Layer 9 of a small transformer language model trained on English Wikipedia (12 layers, counted from 0, width 96).
Take only the direct path to the model's output, skipping the later layers: a vector added to the residual stream pushes a token's score in proportion to its dot product with that token's output vector.

Output vectors of the tokens that the questions are about. A number n stands for (n - 500) times 0.0032.
"role": 579,445,273,576,478,827,652,566,426,571,812,617,617,716,617,343,682,573,257,647,567,451,423,589,244,556,444,515,409,95,443,418,483,568,864,635,369,486,674,417,733,608,130,559,665,259,589,424,358,525,510,781,350,555,569,479,718,360,247,359,468,287,458,329,445,715,717,387,370,722,429,902,722,751,264,576,505,714,159,484,239,496,404,365,504,639,699,542,480,280,297,465,716,584,549,476
"service": 285,371,458,461,424,764,552,930,306,371,857,553,424,490,428,289,733,581,537,637,487,297,555,385,341,237,430,540,482,426,344,347,551,728,561,651,475,599,690,425,698,581,522,537,624,607,743,511,462,521,393,740,463,410,304,324,636,206,459,271,614,481,701,516,480,500,855,346,390,559,619,712,535,838,508,468,399,669,205,644,405,530,490,476,572,626,831,488,491,505,320,413,342,397,444,329
"Ont": 515,359,340,513,598,337,601,686,663,453,632,655,510,622,359,361,634,572,444,482,445,401,271,466,422,572,332,422,473,238,540,337,730,436,721,825,604,458,460,240,430,492,382,640,817,395,550,759,559,576,548,610,167,730,533,695,601,513,504,433,271,320,619,600,254,725,676,385,393,750,630,595,600,842,515,425,423,587,458,359,423,660,345,419,735,619,773,274,680,611,342,460,458,376,417,718
"Public ": 494,394,648,641,453,636,561,694,390,417,441,489,580,671,481,376,685,414,510,326,644,440,587,544,575,449,364,321,500,504,711,517,536,538,728,773,637,483,507,440,574,540,426,425,769,513,598,634,677,513,404,650,342,385,613,316,523,343,606,419,387,429,351,610,336,483,731,455,529,641,609,478,528,592,377,365,622,405,670,370,365,455,390,550,425,460,643,527,690,540,479,518,257,418,452,748
"charged ": 531,404,476,474,492,618,382,524,476,545,727,510,660,505,407,248,542,698,679,583,637,482,657,444,527,646,455,261,458,293,388,522,505,661,807,470,542,482,744,749,793,838,341,646,610,639,591,516,600,530,500,635,350,698,526,456,672,733,654,444,126,591,513,699,228,948,509,281,400,533,902,533,597,698,480,384,402,773,393,470,208,516,729,456,550,384,693,657,566,505,711,435,300,438,368,596
"MS": 593,382,548,393,483,472,588,610,308,466,597,480,805,447,206,481,597,427,327,734,669,477,382,389,368,245,451,643,360,353,603,519,374,392,560,510,580,555,442,451,618,561,394,597,644,419,518,406,551,522,565,548,384,612,535,476,647,403,477,453,249,400,415,455,231,453,591,278,310,387,379,555,500,495,275,586,645,631,662,394,433,548,439,544,468,450,653,418,637,569,424,243,131,334,421,631
"Pennsylvania ": 451,389,548,532,474,595,484,543,356,185,475,263,585,629,388,500,640,504,420,427,343,303,713,579,525,320,352,578,542,260,758,390,614,496,702,733,378,532,340,401,582,603,367,565,591,546,560,402,525,520,583,623,495,542,516,496,592,406,355,793,438,390,738,470,252,980,488,543,583,555,637,697,579,495,605,372,370,361,429,370,454,535,557,360,677,441,659,300,371,635,855,347,258,361,541,802
"Log": 616,490,421,464,455,367,666,707,569,466,424,530,695,466,483,301,612,476,529,492,615,426,465,486,465,358,418,398,468,260,549,430,579,589,672,561,491,503,472,441,657,571,397,612,623,532,548,496,513,516,475,521,371,510,503,500,575,420,616,351,470,483,588,491,518,466,602,256,494,583,429,610,567,554,516,355,525,768,480,367,581,652,256,586,644,686,616,381,510,557,402,298,399,299,477,629
"RA ": 526,307,528,459,638,548,429,420,500,535,599,425,631,541,338,425,737,577,676,542,616,603,547,392,438,373,432,435,468,153,730,621,394,519,488,726,553,808,457,439,445,452,253,825,584,365,699,345,630,582,566,540,600,688,468,402,454,511,567,522,385,553,522,423,396,837,530,283,468,748,686,548,479,476,299,630,572,620,397,582,378,349,500,391,631,471,610,414,735,445,302,338,529,457,375,482
"ions": 563,283,267,231,798,702,317,774,554,521,626,395,542,654,290,333,581,371,398,770,577,647,727,359,421,649,480,592,500,232,428,214,813,468,613,585,721,576,547,486,531,496,282,585,714,491,341,357,633,570,370,579,576,632,821,461,419,527,328,451,337,427,474,360,390,536,376,404,559,476,743,787,548,661,395,631,414,557,599,541,444,551,574,684,512,718,328,684,538,429,425,229,341,802,441,744
"ns": 612,302,343,324,411,519,592,778,310,336,624,490,701,588,412,551,640,741,400,485,584,315,505,490,709,698,474,586,635,313,636,112,536,804,548,946,441,553,288,441,534,743,605,563,673,580,748,381,384,579,600,516,586,620,734,510,697,518,327,643,675,322,820,371,377,685,404,490,674,789,481,458,658,833,381,388,513,505,641,683,382,581,495,560,465,513,399,496,603,523,573,402,574,547,619,731
"ks": 547,229,451,413,664,496,479,880,405,638,635,449,713,596,142,298,653,589,375,621,479,319,595,524,605,469,509,657,626,618,605,446,446,617,351,522,778,360,470,415,649,658,581,743,402,492,716,323,489,599,517,437,625,582,584,423,559,366,399,459,395,532,320,652,341,580,619,495,690,570,544,478,709,913,385,252,487,642,527,519,492,402,593,745,416,355,446,423,667,509,380,273,647,559,446,672

Output weights of attention head 2. The head adds the sum of these rows, row i times number i of z. A number n stands for (n - 500) times 0.0041.
o0: 527,376,493,556,585,431,539,565,635,466,561,534,649,504,522,535,366,528,506,355,503,433,548,467,398,720,519,502,607,547,705,487,619,560,491,492,416,750,433,445,500,563,660,415,512,346,636,491,423,489,443,214,467,538,583,661,603,419,289,678,426,300,484,668,567,497,580,621,271,426,679,422,384,306,512,550,321,100,206,466,610,350,447,732,520,779,559,241,577,473,407,512,481,609,279,528
o1: 433,414,426,418,308,516,423,502,371,573,480,588,569,537,602,608,504,499,698,463,409,433,455,465,519,544,638,516,600,364,733,502,628,348,362,462,473,564,515,458,476,568,500,723,359,386,566,251,502,402,606,563,572,463,386,310,455,189,478,289,423,678,672,402,636,336,617,466,613,437,491,588,410,461,264,545,606,647,624,407,489,465,556,614,354,255,589,509,775,360,505,328,516,334,506,524
o2: 577,623,494,402,708,435,386,547,182,404,541,347,421,632,396,488,568,500,382,411,475,367,789,355,705,324,573,486,633,554,404,504,747,636,356,484,615,518,376,541,403,442,447,283,477,522,671,613,491,450,353,575,515,542,328,698,526,578,290,473,265,583,534,596,485,275,438,444,643,444,387,405,393,534,537,434,491,389,427,693,573,619,656,553,512,493,353,456,409,707,581,336,585,458,417,586
o3: 529,528,332,465,518,616,481,525,255,515,382,386,372,376,531,638,402,398,351,616,394,596,547,694,428,436,487,337,501,256,657,512,624,539,590,493,723,395,401,532,409,507,381,485,458,835,488,670,366,608,388,433,623,468,294,418,545,433,218,616,529,687,411,477,535,612,573,333,151,527,657,517,505,802,565,501,483,479,529,423,465,394,628,592,425,364,684,540,541,433,319,612,497,428,449,966
o4: 355,506,466,513,547,528,553,455,613,680,620,560,554,571,400,620,369,446,464,606,558,463,671,613,748,215,395,745,679,383,348,510,356,507,289,494,595,586,503,753,579,533,432,778,212,561,307,423,308,636,608,297,524,561,625,352,518,515,138,581,517,419,691,329,683,437,534,567,466,564,472,499,358,612,557,561,724,291,449,350,431,391,687,443,440,619,595,586,321,509,576,314,539,594,684,453
o5: 499,566,661,384,637,636,642,698,586,396,489,537,392,473,569,433,210,396,417,499,563,545,267,487,593,255,359,327,570,660,448,539,470,669,462,803,584,375,459,327,764,241,461,515,359,546,676,364,557,583,279,413,297,529,245,467,550,386,696,620,557,381,531,394,648,421,503,479,475,489,227,542,464,369,434,441,472,561,483,366,373,586,470,550,473,401,443,455,432,402,623,661,522,399,523,705
o6: 617,442,768,372,690,392,617,632,636,429,554,480,531,501,503,425,387,406,506,556,345,446,707,636,451,432,474,500,566,557,506,519,571,224,552,201,559,637,370,364,491,510,372,529,834,499,226,389,427,480,395,489,638,505,346,624,344,483,540,683,593,691,361,439,617,493,626,611,784,705,602,632,514,623,538,457,414,582,626,388,535,439,327,429,492,382,527,426,568,462,573,471,575,545,343,586
o7: 673,435,514,723,716,330,523,502,431,684,420,475,336,402,560,565,660,546,576,496,562,565,480,554,397,564,484,374,368,610,337,694,581,514,390,674,623,628,603,595,475,592,486,643,624,328,566,734,489,400,319,555,401,684,384,435,376,692,562,541,501,534,480,529,582,651,514,647,476,267,706,551,453,617,428,720,597,149,519,378,318,427,366,645,361,377,286,736,516,517,549,361,610,420,494,607
o8: 473,466,619,600,756,561,496,395,488,480,633,632,420,648,715,653,649,709,430,599,513,684,492,263,467,607,424,554,237,469,416,550,529,371,443,462,440,378,375,467,711,436,285,333,604,557,575,322,414,584,547,557,545,506,632,492,520,203,508,444,289,607,494,652,462,327,261,535,439,478,638,500,416,576,481,622,467,599,398,397,625,472,418,403,386,668,241,701,513,94,395,480,536,466,341,338
o9: 536,478,427,461,230,325,482,540,553,519,493,609,377,239,210,620,435,483,352,454,498,558,581,402,608,417,493,590,368,556,411,571,447,459,323,407,637,425,365,469,598,452,556,540,483,458,578,569,591,488,458,421,592,453,441,673,372,656,550,405,460,393,430,643,391,566,473,387,287,665,329,516,264,462,564,511,421,645,607,326,759,501,404,267,450,536,432,501,900,448,289,556,239,409,653,295
o10: 423,667,544,762,360,409,576,699,528,269,617,419,673,349,733,474,432,512,417,530,424,574,377,672,237,575,613,503,558,464,322,328,449,296,715,649,494,332,386,645,530,494,547,253,561,560,464,538,573,401,480,300,638,453,537,637,467,522,514,425,561,563,460,593,405,356,642,475,593,495,241,609,422,521,561,427,458,378,547,571,448,445,516,628,515,445,470,472,448,362,463,534,562,450,826,572
o11: 635,542,423,443,374,648,805,621,508,509,703,461,301,415,502,480,496,746,450,546,508,483,610,308,309,585,575,210,588,533,449,407,506,400,553,450,423,542,641,438,501,674,529,656,602,433,565,610,507,541,366,500,186,400,585,237,404,342,318,416,541,397,436,529,425,423,513,406,565,566,528,487,337,506,606,491,328,373,715,613,548,236,613,507,490,448,575,511,530,481,563,697,537,349,571,536
o12: 313,594,573,529,536,380,575,594,482,648,365,518,681,424,458,509,654,576,384,590,503,541,608,247,536,394,625,743,482,497,709,592,309,694,635,239,538,248,409,516,386,579,557,647,650,619,564,572,595,451,429,444,579,531,532,318,597,367,594,605,489,550,544,595,186,373,355,437,517,400,391,428,431,383,407,584,555,283,692,638,428,716,546,445,368,424,587,503,442,409,818,598,337,504,279,538
o13: 484,341,246,533,596,401,680,401,642,333,554,548,320,512,315,566,555,430,459,437,474,360,533,497,518,403,527,492,568,535,521,725,513,397,557,407,602,374,462,621,494,517,383,412,527,332,603,339,354,502,556,497,340,393,371,482,502,483,773,441,635,451,523,698,203,626,721,505,483,465,522,355,505,399,700,315,645,405,358,288,514,488,619,566,535,600,557,391,559,355,836,503,468,476,583,758
o14: 261,489,587,453,423,464,427,489,378,470,474,532,636,286,585,440,453,399,505,502,388,566,716,655,542,646,546,429,477,508,526,632,275,477,762,613,742,538,544,91,568,433,520,395,258,478,536,421,507,651,327,613,499,529,452,464,654,526,470,301,344,334,521,361,476,534,590,479,638,696,619,401,442,497,507,629,364,344,532,301,648,557,658,371,337,485,179,486,644,417,646,458,638,662,395,690
o15: 486,507,476,350,540,504,366,600,582,331,358,764,314,506,391,559,393,552,643,556,463,690,494,465,485,373,519,742,502,406,709,377,668,372,802,552,577,431,632,384,325,433,358,639,320,226,435,566,632,501,517,298,504,541,670,586,465,375,553,624,373,434,488,648,497,512,504,650,540,459,697,497,365,777,384,420,672,422,523,714,431,420,611,382,453,603,192,463,672,804,585,617,584,497,723,537
o16: 519,474,445,415,554,428,529,518,466,528,531,468,645,338,351,611,323,235,556,444,474,547,507,530,514,340,538,701,488,667,489,536,765,463,660,541,359,397,590,803,684,591,530,155,458,554,414,628,558,608,528,454,363,418,470,188,473,449,432,359,520,461,402,342,631,539,684,539,560,310,545,531,530,469,503,399,314,664,567,609,731,705,253,705,453,483,370,539,595,408,536,421,570,652,504,540
o17: 501,553,500,606,525,354,288,476,505,231,584,606,532,605,655,484,533,425,201,378,379,593,359,648,489,279,646,419,334,323,527,411,430,410,368,469,392,406,818,421,643,579,600,596,602,591,740,465,500,531,435,442,660,540,451,498,404,515,403,614,609,440,547,233,499,576,658,483,459,442,512,349,502,471,744,453,483,430,435,723,221,549,368,368,641,502,461,595,699,387,593,373,377,500,439,608
o18: 499,481,658,562,505,290,639,463,214,544,477,384,532,574,586,502,493,666,501,558,618,419,248,336,722,483,526,617,728,411,490,657,581,388,558,265,505,550,351,304,555,172,532,459,656,527,470,580,463,442,534,730,373,548,516,509,544,496,497,558,453,454,533,454,596,679,578,613,460,613,423,364,412,453,509,578,428,504,336,768,660,393,566,660,430,570,718,463,673,477,504,390,442,380,699,553
o19: 474,421,792,384,466,558,315,339,340,492,678,244,179,448,560,795,412,683,662,292,488,515,682,587,515,370,527,513,487,462,600,417,557,380,419,488,429,316,724,490,275,339,473,246,458,342,604,564,373,402,591,737,523,543,538,532,470,429,426,445,435,401,680,544,379,337,519,525,521,444,575,448,563,424,589,303,638,372,435,363,399,416,450,405,599,454,552,456,426,468,557,442,488,601,514,317
o20: 498,503,723,596,509,471,387,633,458,569,374,686,401,665,705,442,466,412,707,445,352,688,483,395,770,547,582,534,451,367,609,660,517,462,421,634,427,633,342,688,586,692,584,352,520,546,492,444,566,587,428,566,269,448,379,552,616,493,424,671,691,596,392,503,397,424,691,402,408,622,399,400,486,666,646,417,377,330,514,650,497,485,671,506,667,319,450,481,496,404,441,650,350,475,616,286
o21: 478,531,597,246,663,516,670,399,400,537,720,597,576,416,706,539,532,491,819,491,597,554,683,738,533,538,490,732,644,416,439,524,427,329,636,435,393,517,747,479,840,450,389,452,449,570,479,688,412,445,363,529,520,326,648,515,673,405,710,637,491,479,615,587,454,469,551,520,199,533,365,473,445,555,510,593,493,481,625,480,525,444,484,475,677,342,663,590,738,626,437,487,331,468,449,529
o22: 501,467,492,598,517,611,734,718,548,542,592,469,325,532,468,613,553,648,551,477,610,347,642,448,599,486,508,441,560,747,673,418,442,551,276,794,575,372,460,412,172,378,541,585,500,675,502,526,530,474,496,495,754,450,551,748,529,504,436,626,491,304,642,427,593,726,567,559,601,596,604,439,344,445,544,492,443,684,502,746,567,627,618,476,676,285,471,662,579,266,577,393,491,553,278,536
o23: 484,536,511,466,479,478,512,358,268,557,376,734,483,457,588,504,534,302,400,716,526,609,601,558,426,465,536,370,332,394,385,545,513,519,559,521,281,304,471,531,489,451,530,242,459,481,388,291,391,450,697,408,430,515,430,582,409,350,664,558,552,527,660,499,626,753,431,507,474,676,424,502,277,234,531,669,401,395,317,476,653,467,636,660,525,224,339,434,401,971,495,404,436,477,453,482
o24: 464,394,453,414,283,250,606,555,527,518,529,724,537,580,564,552,455,693,300,451,476,534,546,552,554,616,565,564,586,400,331,363,529,477,449,434,618,334,469,582,478,413,723,613,406,322,482,549,575,578,270,674,413,348,466,494,468,498,685,560,362,496,400,263,509,300,467,533,368,394,635,296,620,554,317,478,489,552,273,462,475,477,447,731,773,354,493,623,529,541,471,591,379,720,338,567
o25: 512,459,409,611,467,345,765,426,394,428,209,629,629,380,579,221,788,570,620,536,645,680,562,383,641,258,534,266,355,454,562,325,621,382,343,507,542,573,649,644,535,490,421,419,372,328,384,530,415,543,311,408,464,386,506,641,459,445,298,464,518,379,469,498,470,521,472,557,633,715,535,423,615,409,420,386,493,679,620,489,362,411,540,469,483,781,552,518,463,519,441,282,532,463,295,595
o26: 100,527,540,680,703,517,409,445,542,565,569,385,371,681,403,483,313,434,536,431,424,595,435,648,537,475,554,294,710,329,410,578,485,273,319,485,309,516,423,500,402,678,507,398,503,408,432,459,557,375,157,394,509,435,368,471,655,441,698,374,242,446,591,633,544,699,265,382,541,630,685,431,488,491,371,355,632,395,538,745,575,611,531,462,214,441,596,597,500,419,474,624,458,440,414,549
o27: 493,509,409,392,639,476,696,519,334,582,472,571,502,394,588,561,416,520,333,485,575,414,346,718,482,580,470,469,421,591,666,723,587,367,389,673,546,336,423,338,462,833,456,563,470,478,372,558,360,430,625,472,360,464,486,386,368,533,510,622,649,357,633,526,533,162,374,725,322,718,558,315,659,512,660,513,546,557,626,600,691,351,433,366,434,488,505,492,413,403,551,289,552,509,660,510
o28: 633,519,174,699,552,631,670,512,535,414,381,538,518,505,479,538,401,584,555,685,428,584,629,647,518,496,439,342,451,457,659,563,516,684,484,247,377,514,507,557,459,203,591,461,435,658,343,340,543,468,502,434,633,441,451,377,595,499,722,525,299,594,581,536,668,378,472,371,695,344,365,493,545,504,699,609,308,386,568,573,341,292,465,483,669,583,420,625,675,495,449,659,691,519,615,392
o29: 524,499,566,428,417,608,374,582,315,422,587,444,760,444,513,508,433,578,621,748,539,254,651,661,681,457,453,364,194,381,508,469,600,536,714,518,400,382,386,416,639,603,665,743,570,374,672,606,344,496,373,431,275,546,604,469,495,485,545,371,330,419,420,486,564,606,378,542,510,305,366,387,478,634,557,535,461,482,581,472,543,360,540,428,553,584,352,609,237,325,500,445,244,432,560,331
o30: 647,445,469,677,310,582,456,569,599,400,631,658,625,574,458,612,366,370,359,502,544,470,482,476,581,608,574,397,595,624,607,363,587,322,410,265,393,393,652,408,367,614,733,400,473,505,453,614,557,652,481,494,618,670,405,718,611,309,346,709,444,534,637,508,556,506,378,567,450,488,519,661,468,642,377,537,535,530,583,290,605,633,553,437,474,496,463,409,399,543,656,458,373,416,699,704
o31: 560,430,411,217,701,579,593,440,490,572,651,427,385,369,458,364,594,487,461,402,426,592,421,598,560,586,538,532,362,576,535,524,584,506,258,273,451,451,498,408,536,370,514,573,507,530,485,418,466,469,163,244,578,721,581,511,640,385,514,525,381,629,351,548,304,626,588,448,313,433,425,437,482,383,620,456,564,706,301,608,343,349,439,571,297,280,518,294,259,388,564,471,615,581,608,453

Each question shows a token from some text and the vector z that the head gathered there. A number n stands for (n - 500) times 0.039.

"Rey": 458,528,523,555,510,507,539,518,453,534,570,492,488,510,490,497,470,529,505,491,464,539,495,428,500,515,466,428,400,552,478,499
Which three tokens does it push up most, strongest first? "MS", "service", "Ont"

"to ": 543,455,521,562,441,541,599,632,479,441,525,616,526,378,406,342,368,517,554,556,438,458,470,326,489,553,488,496,522,454,467,496
Which of these tokens does it push down most? "Pennsylvania "

"s": 476,528,549,520,476,484,533,552,398,457,546,460,497,500,544,477,477,500,489,557,457,505,494,414,461,530,458,405,486,507,484,511
Which of these tokens does it push up most? "Pennsylvania "

"er ": 445,585,554,488,483,472,472,529,488,534,560,487,500,523,499,512,357,531,490,495,462,569,461,487,476,527,510,392,447,580,422,592
Which of these tokens does it push down most? "ns"

"in ": 375,539,518,560,448,458,447,575,351,516,572,540,535,349,401,460,495,510,435,445,492,511,499,519,614,611,429,424,441,453,578,499
Which of these tokens does it push down most? "Pennsylvania "

"Tre": 405,549,518,541,513,523,561,542,423,522,589,507,569,498,543,448,450,545,514,538,481,603,475,452,537,539,422,454,481,542,552,510
Which two tokens does it push up most, strongest first? "MS", "Public "

", ": 461,513,541,566,504,500,511,538,417,525,565,540,507,456,487,490,467,511,501,519,485,514,485,405,451,550,469,436,423,585,492,482
Which three tokens does it push up most, strongest first? "service", "Public ", "charged "

"199": 452,499,559,585,580,431,506,513,464,524,542,496,522,387,534,490,431,554,489,560,523,512,536,351,508,577,487,401,395,553,480,511
Which of these tokens does it push down most? "Log"

". ": 466,504,530,528,421,565,590,466,359,507,535,500,507,490,390,494,483,555,513,483,461,551,500,472,488,583,435,484,459,541,457,475
Which of these tokens does it push down most? "ions"

"Sydney ": 453,508,552,584,526,487,526,510,449,540,567,517,484,447,512,465,459,537,480,531,489,518,529,358,491,546,465,422,433,535,483,500
Which three tokens does it push up most, strongest first? "service", "ks", "ns"

"2 ": 475,531,496,597,459,503,512,571,494,464,530,519,443,477,506,464,437,584,508,502,459,538,461,397,476,579,388,466,440,497,494,471
Which of these tokens does it push up most? "role"

"6 ": 515,528,562,562,580,480,591,545,407,442,526,459,510,437,451,452,437,532,469,494,493,569,465,491,539,609,467,482,532,531,530,409
Which of these tokens does it push down most? "Ont"

"Battle ": 462,525,552,536,477,503,532,554,409,481,547,479,509,501,543,487,476,495,489,531,453,513,495,431,470,527,466,418,486,517,486,512
Which of these tokens does it push down most? "role"

"Direc": 480,540,543,565,508,524,509,570,455,481,521,496,510,476,492,464,456,581,502,503,497,510,510,407,420,535,413,431,461,512,542,487
Which of these tokens does it push up most? "Pennsylvania "

"Women": 475,520,531,537,475,503,512,576,429,518,559,523,510,477,487,507,477,518,463,503,476,500,491,444,488,560,471,404,426,544,505,469
Which three tokens does it push up most, strongest first? "Public ", "charged ", "Ont"

"Band": 460,531,551,539,467,500,530,554,407,482,542,480,514,500,551,482,481,500,487,529,454,519,496,430,472,521,468,417,490,512,483,513
Which of these tokens does it push down most? "role"

"– ": 501,505,540,533,461,511,535,538,431,489,545,528,490,463,458,508,477,522,497,524,484,543,531,414,472,556,447,443,466,510,521,496
Which of these tokens does it push up most? "Ont"

"l": 376,526,546,543,464,501,489,545,394,549,563,545,544,441,507,467,479,543,494,512,449,509,551,377,501,562,538,417,386,603,456,482
Which of these tokens does it push up most? "charged "

"). ": 415,503,524,554,515,523,559,553,428,493,554,489,484,496,520,500,492,499,516,516,472,556,522,456,506,544,442,462,458,501,501,458
Which of these tokens does it push up most? "Public "

"Tun": 462,513,507,567,498,481,516,546,426,519,533,523,494,461,481,519,441,561,492,480,468,529,513,426,454,541,425,440,452,511,537,486
Which of these tokens does it push up most? "Ont"

"|": 461,512,514,569,494,487,514,551,428,516,530,523,491,455,480,517,444,566,493,482,478,538,513,420,460,539,425,436,453,494,544,495
Which two tokens does it push up most, strongest first? "Ont", "ns"

"Career ": 477,517,522,544,472,501,500,574,428,526,545,534,500,499,478,493,466,523,484,509,474,505,488,459,476,560,466,383,409,555,491,462
Which two tokens does it push up most, strongest first? "charged ", "Public "

"The ": 477,536,501,535,469,509,515,539,445,452,496,431,488,543,501,471,467,485,453,518,428,487,509,457,456,594,445,425,488,519,439,522
Which of these tokens does it push up most? "RA "

"| ": 453,554,492,573,447,510,510,584,442,473,531,542,450,474,472,489,474,579,477,501,453,528,507,441,455,550,366,446,415,477,503,498
Which of these tokens does it push up most? "role"

"\n\n": 530,417,577,570,596,510,598,533,410,510,553,479,477,542,380,413,466,541,539,620,432,564,519,492,466,605,403,589,464,501,487,437
Which of these tokens does it push down most? "charged "

"\n": 383,482,440,589,387,811,552,558,305,582,470,419,421,476,397,433,516,657,498,458,385,357,414,479,575,486,524,365,533,696,633,427
Which of these tokens does it push up most? "Log"

"- ": 506,501,565,533,482,498,569,543,422,488,549,525,485,451,453,561,486,497,474,549,490,551,530,409,492,550,450,429,476,503,490,515
Which of these tokens does it push up most? "ions"

"9": 472,488,530,547,491,535,528,560,450,505,546,526,539,481,484,520,479,521,462,506,482,501,491,438,491,557,461,442,444,533,511,466
Which of these tokens does it push up most? "Public "

"National ": 388,529,585,460,470,460,577,580,420,510,521,489,509,415,501,495,449,562,476,473,455,443,498,387,451,545,540,358,410,626,473,548
Which of these tokens does it push up most? "charged "

"Go": 485,558,511,529,506,488,531,574,419,527,545,505,522,473,467,474,434,516,462,505,445,490,497,391,482,535,424,414,405,581,515,539
Which three tokens does it push up most, strongest first? "ks", "MS", "charged "

"Bl": 483,526,549,538,495,504,557,556,415,502,534,551,509,440,495,480,417,570,511,496,508,548,529,381,444,536,434,448,429,534,531,510
Which of these tokens does it push up most? "ns"

"the ": 437,477,512,561,516,543,539,560,439,531,583,517,483,504,501,497,487,505,486,508,456,521,513,427,469,537,463,432,426,546,483,474
Which three tokens does it push up most, strongest first? "Public ", "Ont", "service"

"s ": 450,536,522,552,505,498,531,515,440,539,571,471,506,515,482,491,471,543,505,495,454,545,500,432,503,523,476,417,401,544,459,506
Which of these tokens does it push up most? "MS"

"-": 406,550,518,542,517,521,565,538,425,518,594,502,574,500,550,450,447,542,517,539,483,597,479,453,535,540,420,452,481,539,547,511
Which of these tokens does it push up most? "MS"

"U": 466,516,507,568,485,483,519,553,431,516,530,518,488,464,483,516,443,564,490,481,466,527,511,429,461,547,426,444,451,502,538,486
Which of these tokens does it push up most? "Ont"

" ": 475,525,532,532,487,496,545,566,403,512,533,544,514,425,486,475,430,569,510,496,497,558,540,383,429,543,423,443,446,527,552,518
Which of these tokens does it push up most? "ns"

"her ": 375,538,585,574,489,499,473,588,409,532,530,550,535,464,513,463,457,542,487,519,469,499,554,387,477,563,516,424,398,596,471,484
Which of these tokens does it push up most? "charged "

"ia": 486,584,515,535,513,487,538,581,425,562,531,495,543,467,446,427,383,500,438,509,427,466,481,367,493,528,413,378,359,652,492,581
Which three tokens does it push up most, strongest first? "MS", "ks", "charged "

"USA": 464,521,538,560,510,502,513,533,418,530,560,540,516,455,492,484,457,513,510,520,484,522,486,408,456,549,467,441,417,586,490,486
Which of these tokens does it push up most? "service"

"'": 464,516,534,534,484,506,529,583,439,490,576,513,525,438,495,543,493,506,425,486,496,480,495,427,506,563,481,430,446,534,533,478
Which of these tokens does it push up most? "ions"